Layer 4 of a small transformer language model trained on English Wikipedia (16 layers, counted from 0, width 64). Numbers have three digits each and are written without spaces.
A neuron's activation on a vector x is SiLU(gate . x) times (in . x), where the dot is the dot product.

Input weights of the MLP neurons that the questions are about. A number n stands for (n - 500) times 0.0029.
n0 gate: 566511245466658373768134543475468305304578436283341559607653452224510537671570513514510797695363432662399557637345456628381521702456455576399544515230715379265370429246369542629543515465657437
n9 gate: 572235688434671846309464510746477366551539899591434482477555425405459594589439499773285539481430513502297561411402510338496210522563436793692672744477333617680150723511236374658545714219470475
n13 gate: 499476684422728674331715316356384687456446773327432536266443662550547446302468545778798705686458448571346188463770347530605435777424561353515611651328496562447701525222723518671287538482535691
n20 gate: 437552777493654859670481450525451651430522158656397610702521602588486636451644492569324453560594521399349254629680238829403472526444602367592439377779486479276556635432675538392650449592455708
n24 gate: 477480525486542576550480240435585367442500250314400348307586374677462665600638480418404509505369374530269396406212569579499532839434589578711557625706558525492471752402721397533764239622360455
n30 gate: 608467585599560694631572315532194562395377469647432439563835545459403430217644215802643315429523442375340382501313614294376374296640405441393528588431555489654445720425676409768539645511317638
n31 gate: 352368315515443375504397482367728509418266499385729645810388555393430299535285357609649490546563222536413501387422532573845527219686616259370450627546490063558466336673729542460392598235528572
n36 gate: 266197394684513531453444618474260400388739486210484296345739602310345653587591313750592679566559313877337522316449421621511566461564596465760288492479333471477394730591512490481530679552366384
n38 gate: 530591255671336488372564325532470576623234544288697370897140318489485431466495437480548268483383682512389626610529451354513396370483380476302344521397499659658558482700302301505502722528307533
n41 gate: 726317490460703600695264599440280597371459407339530590510689524592529692769630436504406551467424740430609336705275469494479437218488474501700640600412446454775526385458105448777584209654525565
n44 gate: 588572592319512607373575590729426624409531531635722470656419551655568793464228304778435176574567484294744371741696447418673555516609579549485521462418635472655151382428602768397459182228601302
n47 gate: 627367597709377434490291463528391344551571306589659206482646475783395367552786602472480581550319411376500387680689210599551395487577742462535634484292586318612753692656370464611596686299466658
n50 gate: 430694588394747692578522717650440571572709660587583674277347565387515468591366352703543741571579461586472526544365494560578683481348565582499344534441442406563567708383370387610289395189581396
n57 gate: 589389440404720481581467390442721354637527672167380551377762753453392617549566689464536475310587531537527722280558663606405532516610449398595661454682617278536402543376539688646544562495500559
n60 gate: 478550554428466315629435801500381714326486368646473629586411387560383435319727477451481566565871375834651647617341636573502326282761572451308481430606312390451573601647386326457452498381517712
n67 gate: 726482392794318652364529488487421420444338307332945709547622343481554344422530606600433523609592723582267587700873575466596408543734499645502626466490477568537507494437327495438425647598591510
n70 gate: 361485388536374604470693382238577631459512583597535441741402561603476518621546419401576334444685472472541476367704474521639611597631370490731459250036194485608639546336583556352444386622475454
n73 gate: 505481385274407447098574443602359588454565354480323521592462349464453530473423898338418325411689322717469577574616585344353380484659498365458448339366882420453635598426618670473538305391697451
n82 gate: 425661461297624378407218481555194247603608465629718419767236533067526558626604588424554566478516332432578642744590545677610563690540419615472403313486574435513503735454481407423222713447589082
n91 gate: 524556640749760735518837476636485539537826751715355694775487616266508403519509419610501362398466681601536252491496598590396578364511549555645488250447300402726289509620170664454584721159520645
n99 gate: 706313386473484558636550481281496244140442514370457382559488372733613405406381477394404288557606528618444357458586363449414342520393460361460744580600571352254547592327631512296625580685363381
n106 gate: 551744376405392700425572219801446453551559574383478557429337617506255478698451595880386462469704564516337745463633398680383381652668394448609546487594483556515640619391495497447530468362454120
n134 gate: 477407388437607412389455367528483380314676382364708430725610372641680514678580614527426698664702531441601557778421646804336244544558210439573541638494482462527662202165576519656470542637677563
n142 gate: 515508676475491805307469503659533390517207377328469577697628402523747542394407354437574418451320519605276426361682502532503463565423573700478491485452576351605543564481654104437649786617444569
n145 gate: 500621339606711558810371601617567392120548550452644461287495557307621543552640546611304750303531509466617527679273400281765378499738456387600505439748362395489607289517292611410374334687398456
n146 gate: 442334565447770680687552620352284757423458604672498532727624455562423721595682261493421507380478489420512513494453502849577543462328614569402515703628506376754426408150660469813456496465569491
n152 gate: 504468772710421737490429451399487583511453579477380534549543593738658574163435577576239585353496434278342362416488489487434545614336445819771687489611394229774493397524583497102615557700674607
n160 gate: 433482735552224242395569656385632680484394474362448696537199273691416458844444558746405506448778217574597475549488658466524208429870398654470451283128556606542349177360590532395737434526509491
n165 gate: 501220455559557553392663678571307299500604640254889646677604622320522581279522619361630604548554363616690327715612490365642419298415298713603617463659522814777274405594196616385397089261549582
n173 gate: 563750625319454497418247391827572607430529581325416701443755683854393576134322561518455621471438233433702083558413310421590423606489507454488359397630362609420387510244851623330383382645465660
n183 gate: 399622609551522563862301558578578509535708021246518321439696308470369493631412365499192446582393237388448323765406663661508544494487501536938340558428690528294499411521589675488608624744625414
n188 gate: 289203440592302493524480720582298443503323362609608547631697310344554588452339762574433263402591200575508771622157659538452473306455568570378745488682404579466624518347517361638439477364361256
n0 in: 414346530624739321429378291745437339654466524385358440547573670439699623721463300428600529542452284476550488593501427505372491561560471328540310398453896612509650546488379651428597413400623662
n9 in: 395682364376529634481676562387233688503357479683388267656252490387469796385642676286454466790571528289504485589346840444620488205641393711551566654575525524533268497647752577892436331502488863
n13 in: 261472191518386448513494349616387305288463293678610454553449524623584391347471453413169743230664449537609433586502519291365378503421429459365493314424467673425326487389391517554462390526493577
n20 in: 675526583726539742313516222614372589442408447472605540656648556605421400397408401523554720684783574527361517446495524552244287443378413679617535299507464521397554628406617510594399562638686549
n24 in: 764422416374533708322598407530621777711464359416475502493601341710474658417363384431417336586349418615535431749615575407410653387444572388535361538382298455773424451457491408431574677581432476
n30 in: 539516406478584644609618436468256500719691566338470251547564274377643662442318404845420481382546598488438368653620321466386612488577372532576486623343486556367299639394439494694502498363405587
n31 in: 331701538449568625377484387233519697257402324389611560681509361437450470536365559683508588407706403492476593366456411612741338191707487309464599289576559448533434397603646515434587556127427475
n36 in: 318557586695625402446495397555669608452461359394446555416460136191641568583539730562620508210558372542504300621631440540538521452557288316617678646385596587356586349593806624548565556657607722
n38 in: 460376387442498577291469509386550507555789536446428429483526386396292698567736311445424313431443546561520626555358365623402438495730662479574333560497453464524378513356551641345403638342390224
n41 in: 598533838772520481577398416571419396293582507438495740379559411435500232645552468596387494288381634484526557375515550427312648640311625249281238581457588427695550476450508298373209643234517692
n44 in: 675410288308287353800588556495697493631267606508813504649448609534804519332305484502704540630661573429505501302432421179567429630444489761445576595205521343492636477564402592484560863355429368
n47 in: 437369411251500715324660360327491421459470241457488390696622474251391640453524697389691435618635354547540505625601215452640322639806636502493494580643495576717448621459524608759420389514459501
n50 in: 562506513459530660526437519510266600572521644634453476514356530463487405505713336605460436422519493490413588658500555558421658509388297424504116455421432624480524743256346468595514555354628505
n57 in: 631411392498580621489620530544489485530520438343452357380634791303412423540541452551292224452481508561696497540462699590404736643520477486584575400656574685621466599298543416326442442428382390
n60 in: 431492422425576587577595763535603587410727653407476330617582568539434572593758515578512489411307512303465495501768163546515661460417274746692297400553433833436339172515388737615436287725466423
n67 in: 301536580479531484479603595301581595637677607551404380452361669611315492628572416475606393618401156543511576328455410431450650702475586633669311537506514551379473563341741475536570515689461406
n70 in: 456452728273266378326696617459459660317478608428522562345302709629381662405510356418463651472545457608481457299516501432642429518514577568580412405466610451589625475493524632575177593474735563
n73 in: 416585505543545488456326395751455483415609672653484532288560556622578583471139510240560775454273470494646397502323510217725668461441443620489388548499580359494658675445521499608561529507597742
n82 in: 449633465748458328268797774377686387375428505552445681429390587518316442532418328714494377460515403565407566242471639637493314356657495563420399599416433560263351272151679578486696581420555520
n91 in: 548440247361616508569292485451537361472422596651631261504565464577609416585445245466507550629427376463472685598352608480564539783414453579274495571482430536349604565495529637201549353604539219
n99 in: 522499434455369915388699424499455595522435537579476504493470375465743631372499511490605532450617384469687217550215401639559303566460640528505692635629533515456604506397548513532398275578781491
n106 in: 899451660594434604305410583348517526674623513366491406461426587605623368660429713726587412554494510247657414547262602342387501270533658489529563535639226395326644393263734255319572461399468617
n134 in: 373351353591573592339504486371336308324686436460569396501454492431471724610717574483497594529576657391477586350647604480253532577549568474460549451444468515737340205304563645436333336445618584
n142 in: 370506438385490440530504458585562524721438670564651572355192434292419392543659761570443541433548476352535666562522631519677550514438302366449358358406477741478480552417298684479579533511513422
n145 in: 536633230323622493583528670566460426531366516405326629507358532498404415451383583660749283159740383290549519270435596544653323539651623353296435621473364427515497236269564553341628479517542418
n146 in: 402382690447270586316431380570437701745408488075467274394444549450562454480527447690559538500553195677543566426548506278661757585522660547533497507374410418249633352570438584640502349687318434
n152 in: 594495488738297518706580668584529345365459439531364452506484366499622403359493755347552554592431648413420382491357534435500649507512323500241654363647651444703428497563632660394408547349620513
n160 in: 372391482492429537240553413319362594404808422608395720554595605391349568407746397466547345478383485512227532233413662625475495417621531358537420544583302359480243513574348479575458288799449722
n165 in: 598560326418506441463233490506400645709374518643506513459419634672253337629389483398555239462314462461765696421405366528312698431651429073361254411784587625462665457587615446598473612541405514
n173 in: 323711466462509450523596454664701569382530409538607437462591465570510580252393443672496816558748357655477378660596323577595500417633385381524735654555532647581413308530653560616641384587591528
n183 in: 305651591366631595593436615328396547407401593684563490758651309323707377300644538751581494450655372713579576508600698611343451338598304480437635266507614648537630510420400466494439331636613042
n188 in: 512345398546466511783601619412681585665297406472719393638404352610643541282360676499551471371438293437390742500428654662385424451414325606331550406434500590436451417371667522548473443581430302

Each question shows a token from some text and the vector x that enters the MLP there. A number n stands for (n - 500) times 0.0032.

" sup": 541528478424536501452638797282468575588576375609322386468536467491441192655629473367465578444415442622600643393493406421389597398267565490672402516509368569551383358395476647497488534512482504
The most active neuron and its activation: n60, at about 0.52

" I": 597509519469426545502624576405644396655470493448371458405450451332680164391562516367542542504305451551648536479632432432273553414291504440621367543577372654458454462484431593610654403760590530
The most active neuron and its activation: n31, at about 0.58

"i": 539592506373461386512419484474558404538357421677584517492683394647705400398546434376578570310445550316531776431425581559461616405655663395481363473560384527580417577648544593511540399692453326
Which two neurons fire most, strongest first? n188, n145

"|": 667536421410478508487592420406476428489439297431469389311529519682786387537556486523577573396793499532596560471517365360472660410314461485450298482524392391460382409465635543608443636455491307
Which three neurons fire most, strongest first? n160, n9, n0

"O": 220633475609777483574429644373379425503427480432529348481497440447544382416494499354450437562755465388488584335604296458287451453440431269340412549541285611392510544615369496657491349695453457
Which neuron lights up most? n60

" the": 633492459563574412228466550404499538486464424414283400334506607500856369539542464416503759458438484406627571512633589457319562465568553528483316480474412513496314532492587521448600466448497535
Which neuron lights up most? n0

"im": 421619488460418412366613735421401517525496508643525488416443467414577367630332391417584478526541579201523547354413527359615712551265591349592341407460501562563375434532421568537353548704679282
Which three neurons fire most, strongest first? n70, n50, n44

"–": 498476451597640477499649446276492538643342357607399504513505477558712389695487265335532568369574369545652533337638579372513586633449568521485538551588409619421470425533538549785525421483743407
The most active neuron and its activation: n146, at about 1.8

" V": 458447458559583517453642583412350498653402437500425344357496530497697093537511503289472606329516502388611663421562464511484559273493674549464372582496456581399494484539560624492467582541573486
Which three neurons fire most, strongest first? n173, n160, n24

"ins": 562539540443433344472592524306502481513442404505419622603691383630580287483438550563525739638503582251469526429634443439472615305474452417628661433571437404376413440674490619559721557618628423
Which three neurons fire most, strongest first? n152, n31, n38

" R": 550613505345510519439672512446392519596323404480554362472616508546507247561597504293552539417494437428721595335703366536372488358540635511373394474528479562444468587456595721506610674626588556
Which two neurons fire most, strongest first? n47, n20

" (": 556645596533440516554582476293562495551506418403403620458444479565766134547476537521549493493621441409571573540592460369355571520541501629448421603714285613456344478543546591641253590507562424
Which three neurons fire most, strongest first? n67, n0, n73

"E": 358722510465947469605473581362716512478482479507614297421493342483640431261454328364491448447645417397541625358595384450404407485455502434321451472467312584417489513689487521639472290591509418
Which two neurons fire most, strongest first? n145, n60

"V": 287526454583784446567659505357316482583509458550641268446569389455676262463524373371444525421758539350485562394424502510507441302551531230404363460428292514337528583613441469563458504520480505
Which three neurons fire most, strongest first? n30, n31, n145

"c": 644548504523464464414594462470419562493501639545463385393551322506482255622528403520605630357701607416444438362473504589491447423683586433359499256551517700510446726684627612364474399697584572
Which neuron lights up most? n160

" from": 653594593535472318498341467482533462628560377517404531549569561496723361551576430592577543522594678466613480376455498493287650457437556527500364563499428343471303445569417669668620634689376523
Which neuron lights up most? n41

"ef": 514480388465594463536746464599348513530500382592558396348504482347476405451413496230492624428629652270539470292489670540620603625455577403423422581565382708496538395766594618495452507567305379
The most active neuron and its activation: n145, at about 0.85

"ol": 546683523538406333530410437393512406516628439718401481452491524588408453623386526503607496344587523418353541483590320359495435434439630514482329571663543647531540624490826530455539451549587227
Which two neurons fire most, strongest first? n106, n82

"F": 501540478500795530489436579282486492551379563431562217397532501446609252344457395303524524541755550395534401435515396573373445542488541342498493532576310479211575553584468584637477361511546681
Which three neurons fire most, strongest first? n99, n20, n13

"ell": 569721525496442336531543367334559378406385408559436459319534316577648310477399480661431481525626647374485624447551429570677758448478678487593458449555498486493390590555629529351483503604662481
Which two neurons fire most, strongest first? n152, n31

"ab": 621502496618317386409671548471357654545592504470458532320512404615372311695483414463519381436525618458474495392498435339244680425518594309395467357599408671325499535580624594578657290445447562
Which two neurons fire most, strongest first? n160, n106

" W": 431576610388482561449622526400436441540331483409508313359551407429699294600515545392547526534605555554651522283687387519380549271470665581513471628593450635358527505658578672523594617601528595
The most active neuron and its activation: n36, at about 0.59

" l": 543622618626554557431732528340461582548301333479371391422521471441515220568528465438520606476529498564645487468706561495350528456484592646517247538467564530489460580466522751501593538611436380
Which three neurons fire most, strongest first? n183, n67, n20

"1": 567452622435582370548614432364502450468466406514376372542470440549666339501388274370633510579556512351586516485632613479494504346448561375392630545455338436471329606557443681565476287447653345
Which two neurons fire most, strongest first? n44, n99

" |": 625604459440415507366497382495641502448194372568506494314510541482658338586507419543633572402605522404658491456538509634294534486322437572491334512619231441434363533756493602629447554496530347
The most active neuron and its activation: n0, at about 0.31

"ia": 439592511398365366460503446403668462608460479522428427450486414631736300447377504552509504417330699311362490482600535339452537476509512487677459529601339476588312507568562649687619253536385384
Which neuron lights up most? n24

" |\n": 570467516442554493569561522395737344545519410400440575360514651478684305425479365427654462349657626545655743542546405544352688481410457389477413524795452468528397490529591593499576431571514494
The most active neuron and its activation: n57, at about 4.4

"eral": 485595465544486287382443570403520438618477330512506637442403468522717519280475671343528647505481647419525565319751614453557517445379488573373445472604543502266464505672526617659564402664591465
The most active neuron and its activation: n73, at about 0.75

" to": 466570513519437369541323589501489482490473328408294481484426632432786393547488399524579703593543768550617435508649564552394578579405556696500334596542293611464402462435409574685467491695480486
Which two neurons fire most, strongest first? n31, n134

"90": 548748631476518429421569506462496515518496418412408360310440500540779328519451444355650535365700601434387547579585317446499509300294531455406520378442359540438408575418329621526570370463493368
Which neuron lights up most? n50

"h": 586725634521659308362505589616549495458270375540447385292518407564677363642480531434530550570424728519585544571471483453554661362433591561695523420667425510602586566541567618547523404518439369
Which neuron lights up most? n160

" who": 739702489265501471493510703311556432473465574389352520407469499454782307625530445622461741541503552377478486388566654479482528563332499617515346566544514581540422489634437564656760476464547457
Which neuron lights up most? n50

"==": 523419536464557549545403385337507558644494312497420495345430307554724291458400297510599465311473545497709647440572601396344550463299502473499541336496420451526318537598557538521470574361378562
The most active neuron and its activation: n30, at about 0.58

" ord": 492618465447437426543518602260469575478599343642315344437613598445489225633436464350513593495497610597556686319489484515359651504381598426657447498433472695497505427612574616553212518507478353
Which two neurons fire most, strongest first? n70, n183

" c": 582612531434679474491570599447456494589474453567385324430466394439391077626576505514558592353516517603597592417625619471291397368489560618390391538557532537421363522447421693391438517461474393
Which neuron lights up most? n82

"L": 447689612554693476540499469381781515535222403494503272344555399439528343369435508415557547464644571451568443413681608508275470489567535548447263413456435540311552450592462576675369410606491339
Which neuron lights up most? n183

" ref": 668632380350690613474649520314337555461463408579286469298515571529484235616463444383504491501457556493574621320536565484483539494270651542654402511404406562604479503653489685543491566542403353
Which neuron lights up most? n91

"o": 441534484557353395423572661439488471624314514394459396577678427512604462463524396395651581400667504554503505124559554552251501504520646492572379368420371638550470527455606676511586348486572489
The most active neuron and its activation: n70, at about 1.7

" Le": 534644457612411468480574423351562424626238417465433353391477494399489340466439379479501475345391578425614534266688441580358388530317699522391337592542415475526395478471664650653626566529470360
Which neuron lights up most? n73

" M": 610691486347641489433654560468390549450335401434410358341557521479675312555485548309602475468558594423635689454656349356310438360491691378542515530537438616469510507486584656415551638544589439
Which neuron lights up most? n160